Layer 2 of a small transformer language model trained on English Wikipedia (14 layers, counted from 0, width 128).
A neuron's activation on a vector x is GELU(gate . x) times (in . x), where the dot is the dot product.

Input weights of the MLP neurons that the questions are about. A number n stands for (n - 500) times 0.00084.
n72 gate: 449 318 370 231 748 573 601 530 441 484 450 389 427 614 562 745 291 568 577 412 744 525 508 564 500 471 471 566 451 277 436 63 361 434 610 831 350 492 625 307 500 396 546 513 554 542 508 543 636 500 255 554 551 831 491 270 466 446 513 423 483 357 508 520 530 769 396 403 570 521 537 713 508 411 555 410 500 404 637 404 474 470 376 496 365 567 649 601 860 537 388 433 500 422 468 359 371 592 643 479 651 471 555 355 269 445 458 459 331 213 698 782 279 273 521 566 428 530 751 521 555 354 581 566 259 195 220 800
n77 gate: 549 540 835 540 319 531 540 549 487 655 669 327 341 248 758 757 513 536 316 539 392 562 654 532 513 509 487 521 481 694 540 293 685 518 442 536 401 580 400 431 92 478 478 545 390 764 443 217 546 311 216 578 482 297 612 482 527 323 636 368 420 588 413 672 606 666 456 553 279 413 617 326 535 295 394 387 496 845 338 496 482 719 569 469 597 456 647 491 666 500 557 324 487 582 402 616 288 289 575 750 659 592 610 340 513 380 249 187 637 491 632 544 893 383 670 300 398 613 711 369 571 397 460 608 491 618 311 234
n137 gate: 440 514 901 455 678 319 605 638 391 576 581 224 463 409 491 619 591 431 407 532 431 418 386 407 486 585 454 513 745 151 555 389 486 133 550 431 394 344 280 339 536 455 495 716 468 509 401 505 448 545 468 509 495 323 569 293 413 621 545 491 335 482 428 287 427 389 622 482 661 554 629 284 863 459 399 700 319 843 579 758 579 754 536 509 254 230 459 722 430 509 644 482 583 639 474 565 612 568 436 446 555 387 245 648 704 633 605 634 591 468 491 410 62 585 565 68 606 370 733 495 582 769 717 616 432 699 355 770
n156 gate: 730 496 469 702 588 393 482 655 575 629 599 474 563 460 565 451 299 549 567 238 563 522 720 886 238 392 364 260 505 455 659 733 408 431 620 482 210 783 439 482 655 596 780 753 670 430 665 375 780 408 376 535 153 666 375 562 611 526 496 487 358 711 735 389 310 340 212 614 353 500 427 353 522 558 226 226 417 600 388 587 693 402 526 413 399 691 531 548 469 582 587 386 380 466 386 620 558 461 588 648 680 622 452 604 443 747 421 630 509 487 711 214 433 642 388 318 602 715 346 439 434 258 447 362 318 448 618 457
n228 gate: 769 370 698 380 638 631 293 603 454 514 396 302 457 643 546 556 514 421 420 212 575 367 537 825 836 798 431 639 529 716 737 462 279 476 477 472 523 426 514 543 273 422 381 458 637 339 619 317 780 665 611 423 486 679 556 416 342 581 505 384 579 744 696 424 690 364 404 472 464 377 775 388 803 198 532 500 312 386 458 560 298 346 541 486 574 486 715 707 650 505 514 486 361 378 407 472 557 633 385 468 339 391 339 233 344 532 449 382 232 726 744 595 715 482 692 395 653 250 525 175 218 753 411 337 334 248 472 322
n260 gate: 568 387 518 531 599 500 752 432 491 641 491 491 352 743 500 654 410 287 647 665 408 352 514 376 368 575 585 623 514 592 563 573 324 580 586 378 299 672 322 444 381 442 733 423 460 227 767 505 387 339 658 491 468 587 450 714 105 782 433 679 459 478 300 474 789 190 554 464 491 656 421 200 473 554 500 459 446 139 527 428 564 231 606 433 288 451 509 666 399 496 562 455 341 602 465 318 463 527 684 442 356 447 401 451 724 721 545 881 329 358 307 451 395 381 642 513 495 638 500 214 486 679 400 328 276 639 661 936
n283 gate: 725 486 671 633 462 534 818 606 153 774 621 338 480 462 481 352 457 471 602 646 481 793 585 820 452 193 291 736 525 447 285 311 353 545 514 390 630 791 486 431 332 566 647 323 557 538 707 625 525 500 476 378 766 170 587 409 514 439 439 702 366 661 711 828 452 481 755 367 449 453 389 77 519 385 309 655 538 364 543 476 452 712 341 693 457 584 370 533 365 613 631 334 443 309 495 572 248 401 434 542 286 852 467 537 533 562 476 790 229 277 509 547 846 691 524 514 701 505 647 623 510 505 582 467 500 287 731 664
n72 in: 225 580 391 718 588 564 345 360 563 414 529 434 229 752 600 605 412 297 376 358 359 504 349 324 441 459 424 623 509 162 496 406 391 403 513 563 436 420 546 295 508 458 341 458 496 299 508 547 342 74 462 558 487 564 428 492 411 558 429 378 356 513 106 414 374 474 417 399 459 371 640 755 303 475 618 521 646 467 679 79 453 657 483 567 319 612 466 638 624 554 566 479 415 306 447 241 483 296 387 571 466 483 412 319 517 538 567 541 576 350 500 525 381 488 568 264 301 410 674 446 896 312 594 529 371 241 387 587
n77 in: 523 596 464 627 731 578 804 330 527 810 496 456 439 550 738 577 649 331 468 550 459 626 477 537 592 633 554 509 443 542 340 325 541 448 235 833 749 514 352 491 313 446 346 317 554 681 446 454 557 360 555 589 532 389 620 486 523 433 658 364 482 378 383 526 582 721 338 491 420 451 544 312 563 290 300 407 297 612 482 662 324 766 406 541 564 428 780 374 537 245 348 477 463 522 294 445 329 351 455 405 867 397 659 384 382 441 229 330 214 569 523 759 537 447 735 455 441 815 558 500 364 25 734 767 553 536 180 361
n137 in: 380 647 893 659 557 262 624 540 730 664 426 293 464 743 343 589 355 549 761 364 482 760 478 595 281 439 443 311 374 338 331 536 451 69 420 518 298 496 496 413 570 794 372 634 162 623 430 599 440 795 531 461 540 527 451 531 527 379 676 410 358 447 483 719 398 504 553 504 639 360 712 522 769 259 518 414 535 250 657 373 730 509 470 605 553 465 487 324 590 474 565 354 393 335 534 469 491 272 513 469 641 526 407 405 491 837 253 474 491 369 412 374 290 587 442 373 500 243 406 548 496 338 643 287 626 469 184 544
n156 in: 626 105 530 272 673 601 323 526 724 470 572 403 682 729 637 578 302 565 465 337 680 380 781 615 762 487 366 403 418 720 687 526 478 382 470 735 662 617 466 325 721 727 672 648 581 745 359 329 599 315 548 428 569 398 408 217 591 500 431 542 422 543 671 710 569 474 367 422 593 658 454 413 565 443 643 460 448 547 465 483 544 465 199 496 556 440 574 711 219 436 168 353 422 538 467 522 280 440 444 316 677 474 444 322 405 669 388 508 591 153 716 696 321 449 636 555 491 518 523 436 543 478 539 343 459 830 410 628
n228 in: 606 564 482 423 582 574 459 694 591 562 576 553 514 655 459 385 654 505 82 699 407 337 454 304 620 728 500 451 384 928 440 454 532 471 399 720 551 431 617 718 504 450 632 647 559 700 383 421 772 477 674 437 286 509 685 353 362 822 491 575 679 778 536 434 665 833 495 427 182 441 571 560 409 132 555 640 554 410 662 428 412 754 289 477 760 342 592 673 700 473 577 395 381 473 469 486 519 559 441 459 422 405 162 209 591 473 414 549 313 412 354 563 939 648 523 495 178 579 582 559 381 175 421 406 447 464 595 581
n260 in: 408 496 526 366 270 434 530 443 396 649 760 751 313 470 745 535 478 561 319 565 350 643 457 580 733 466 739 382 431 566 592 478 843 646 531 570 747 417 633 681 312 470 634 452 759 500 530 588 850 344 448 491 378 322 557 166 504 551 677 508 461 413 500 584 592 465 582 426 850 354 428 456 262 399 448 686 539 633 314 737 473 544 620 612 500 182 452 634 412 586 817 730 771 398 622 469 234 427 474 323 404 607 596 491 587 277 500 568 557 606 674 667 588 398 584 616 557 473 879 681 574 429 491 594 495 656 396 410
n283 in: 377 387 603 485 583 604 485 174 383 715 265 414 405 789 558 357 539 426 694 680 281 695 471 230 367 668 608 638 495 345 436 804 392 654 589 259 574 436 292 729 413 558 359 609 621 568 456 376 357 792 451 635 613 255 575 105 135 332 729 604 564 808 539 471 495 361 417 471 438 321 577 218 505 411 706 465 417 374 804 583 390 594 572 612 172 321 535 349 281 437 655 446 323 428 406 213 735 787 324 102 529 660 500 399 554 417 451 500 333 216 446 842 619 481 266 413 638 705 328 315 510 460 500 255 604 490 592 519

Each question shows a token from some text and the vector x that enters the MLP there. A number n stands for (n - 500) times 0.013.

"í": 598 423 692 561 463 460 429 545 504 472 324 416 597 521 531 276 509 623 500 580 437 356 462 493 536 568 623 405 489 515 514 524 713 513 493 564 467 436 490 519 429 540 566 569 458 685 627 618 477 371 561 462 428 521 300 586 555 449 633 596 586 448 380 556 399 497 491 357 451 552 529 489 497 504 553 279 457 468 525 534 390 546 494 370 520 523 560 528 516 429 565 576 444 615 541 603 472 453 384 530 472 282 604 579 357 421 553 409 434 446 418 488 613 397 492 350 561 576 456 609 413 482 465 540 325 570 609 428
Which of these neurons fires most? n77

"A": 470 580 604 458 598 384 455 489 500 534 288 524 402 578 488 548 467 473 561 596 480 471 564 500 372 523 491 557 530 309 416 619 320 354 430 623 525 285 513 515 479 487 421 474 465 508 431 437 493 406 589 546 458 699 541 369 559 509 565 470 544 612 391 583 444 575 441 344 541 560 569 500 498 543 576 370 498 326 683 411 510 498 629 550 540 560 576 600 629 591 495 507 361 562 506 456 431 336 456 512 273 544 418 602 386 484 472 382 380 396 444 591 369 577 729 541 625 531 499 562 525 577 502 503 358 557 388 520
Which of these neurons fires most? n72

"\n": 462 489 449 390 544 573 661 473 381 535 439 794 619 526 580 369 514 420 566 457 479 428 465 419 366 530 514 529 440 717 508 581 509 331 510 520 421 355 489 486 388 537 398 499 548 605 632 590 630 316 397 536 441 569 597 471 481 445 474 490 417 627 472 405 579 551 535 596 513 483 533 497 457 512 588 473 477 349 563 472 548 547 572 470 420 466 465 449 586 512 495 345 527 379 378 281 443 555 451 499 559 565 477 611 523 688 646 528 435 479 424 526 424 376 766 438 546 459 274 342 530 420 492 548 366 552 556 430
The most active neuron and its activation: n72, at about 1.2

" award": 318 255 419 406 534 454 542 589 224 610 578 560 527 516 447 589 412 483 418 486 534 534 525 601 438 570 483 458 422 370 465 500 570 603 440 413 451 554 576 476 507 549 532 508 510 457 735 488 642 516 532 422 440 468 524 509 497 505 523 724 475 595 355 656 475 455 572 389 522 547 439 615 459 610 529 589 557 547 689 533 502 461 501 378 500 487 514 369 562 501 470 428 594 522 551 491 576 503 453 532 413 445 576 569 522 480 430 537 426 446 466 398 662 552 421 535 717 566 487 376 584 680 494 569 579 607 375 503
Which three neurons fire most, strongest first? n260, n283, n77

" de": 410 356 556 549 463 615 651 446 429 461 506 769 494 424 471 344 520 566 509 545 495 386 540 515 586 486 561 534 584 657 764 548 649 433 502 572 445 492 500 435 522 597 462 436 570 516 472 664 599 461 414 517 632 488 539 578 628 413 420 627 537 526 461 513 658 509 574 455 457 480 680 559 570 578 466 349 546 545 717 555 503 643 599 425 504 483 526 392 571 417 462 722 471 637 560 679 460 562 612 540 509 408 494 454 658 496 468 521 537 448 405 375 564 485 639 390 646 578 492 530 454 356 532 508 574 558 548 477
The most active neuron and its activation: n77, at about 1.7

" b": 494 521 423 468 528 497 552 410 430 475 407 777 562 579 518 396 449 544 529 419 551 569 526 555 511 554 418 667 502 481 680 546 553 516 406 511 613 452 402 574 586 479 421 420 494 444 470 709 535 380 512 514 712 398 607 550 453 441 371 596 606 469 508 494 732 564 385 564 597 396 474 548 517 657 422 580 608 374 567 432 431 414 476 612 501 457 541 584 403 421 455 563 465 488 500 541 610 652 594 401 375 522 481 519 513 544 517 558 497 474 541 372 627 508 414 549 652 534 512 640 429 577 488 445 452 598 631 489
The most active neuron and its activation: n283, at about 2.6

" CH": 459 487 692 487 353 484 536 592 685 709 481 576 524 522 531 520 583 524 440 510 425 355 444 516 511 530 624 482 489 546 611 497 669 318 556 586 548 526 514 511 537 544 517 377 392 461 531 641 677 538 417 408 612 547 694 499 626 451 566 543 458 371 556 532 357 480 456 594 578 517 458 412 513 391 533 438 407 465 474 669 473 566 423 489 400 651 352 548 601 506 528 375 588 573 524 442 529 495 490 489 418 503 468 510 613 562 398 565 427 477 355 490 502 531 748 389 471 519 359 600 561 686 354 531 432 497 498 548
The most active neuron and its activation: n137, at about 6.4

"5": 507 461 507 570 559 498 478 372 638 484 522 458 650 628 641 545 448 591 627 529 516 530 444 522 432 415 310 527 413 603 532 553 589 490 390 451 511 522 459 595 687 485 387 412 519 511 454 501 614 383 424 464 492 607 590 565 497 509 491 550 521 648 498 515 622 538 432 432 529 552 330 408 526 438 533 183 400 423 500 462 605 451 559 593 513 530 482 471 651 517 481 451 464 553 294 685 366 438 445 521 666 464 451 549 360 570 484 434 490 445 219 512 472 434 447 580 474 589 445 604 500 499 542 495 438 486 330 563
Which of these neurons fires most? n156

"el": 343 388 407 548 463 545 699 535 413 575 250 490 550 458 475 459 438 586 306 546 378 603 506 540 432 537 560 501 461 475 451 657 379 372 623 541 532 432 573 442 479 512 612 410 266 694 545 537 372 477 526 520 501 331 466 424 463 451 451 531 538 598 504 403 421 536 527 507 493 528 654 548 543 423 543 494 410 630 469 577 379 607 578 473 494 444 487 395 265 434 442 455 364 333 435 303 348 616 542 461 498 488 574 519 471 409 474 474 484 499 439 527 533 480 363 445 331 526 470 522 470 429 629 479 669 423 518 401
Which of these neurons fires most? n283

"aga": 553 526 551 426 518 418 546 395 381 649 629 388 525 487 475 270 649 535 337 510 620 454 479 512 564 419 659 406 515 431 614 444 610 610 477 501 411 515 403 489 507 398 395 571 326 650 491 319 472 424 553 513 457 505 550 426 550 405 522 611 654 531 266 382 563 562 441 632 416 445 500 403 444 370 548 416 532 500 628 558 665 465 576 505 481 533 640 496 421 436 530 479 394 506 489 428 649 459 418 466 525 507 606 556 498 425 503 510 403 493 350 389 495 359 572 576 488 519 453 427 595 357 428 512 488 626 643 466
Which of these neurons fires most? n77

"0": 613 492 444 567 449 446 506 386 537 455 545 530 463 587 640 368 549 445 513 572 399 521 355 531 473 451 388 441 480 585 369 409 689 489 464 501 550 366 537 612 441 590 453 484 638 406 482 434 406 579 411 428 502 583 516 393 576 452 585 599 578 543 314 431 458 570 554 434 490 530 515 372 589 558 528 440 267 377 434 472 531 446 549 602 444 356 680 352 516 595 431 419 480 571 557 648 314 469 462 468 491 455 340 724 442 520 438 414 520 473 340 551 567 452 320 527 598 592 570 441 465 583 654 539 664 462 468 529
Which of these neurons fires most? n283

";": 496 532 459 403 571 521 575 404 516 481 297 806 542 558 479 437 503 506 618 533 361 534 555 400 553 617 479 472 462 603 486 271 339 480 491 484 340 482 480 546 702 552 490 500 453 439 492 510 695 384 477 497 420 509 642 518 494 413 451 539 434 456 458 380 482 601 454 489 356 493 577 346 568 486 538 311 453 325 453 375 488 705 521 551 520 563 588 572 433 438 498 399 539 478 462 329 455 574 393 567 555 614 594 455 486 619 502 506 409 531 514 565 381 438 635 459 431 504 390 437 550 461 470 471 368 610 562 477
The most active neuron and its activation: n72, at about 3.4

"ij": 476 434 486 539 414 266 561 446 405 527 621 478 397 446 612 532 553 743 470 530 384 520 653 485 532 584 602 439 435 763 359 602 474 527 470 643 573 519 616 563 590 528 570 361 473 549 569 370 513 477 382 483 429 432 492 594 422 555 428 552 519 346 492 450 485 457 562 548 546 650 443 497 476 551 452 355 567 579 597 642 410 545 519 424 484 641 557 548 512 383 512 423 354 717 343 563 477 393 506 431 568 515 549 525 546 424 667 387 486 490 381 564 504 587 570 460 447 628 444 559 604 506 478 578 343 564 577 492
Which of these neurons fires most? n77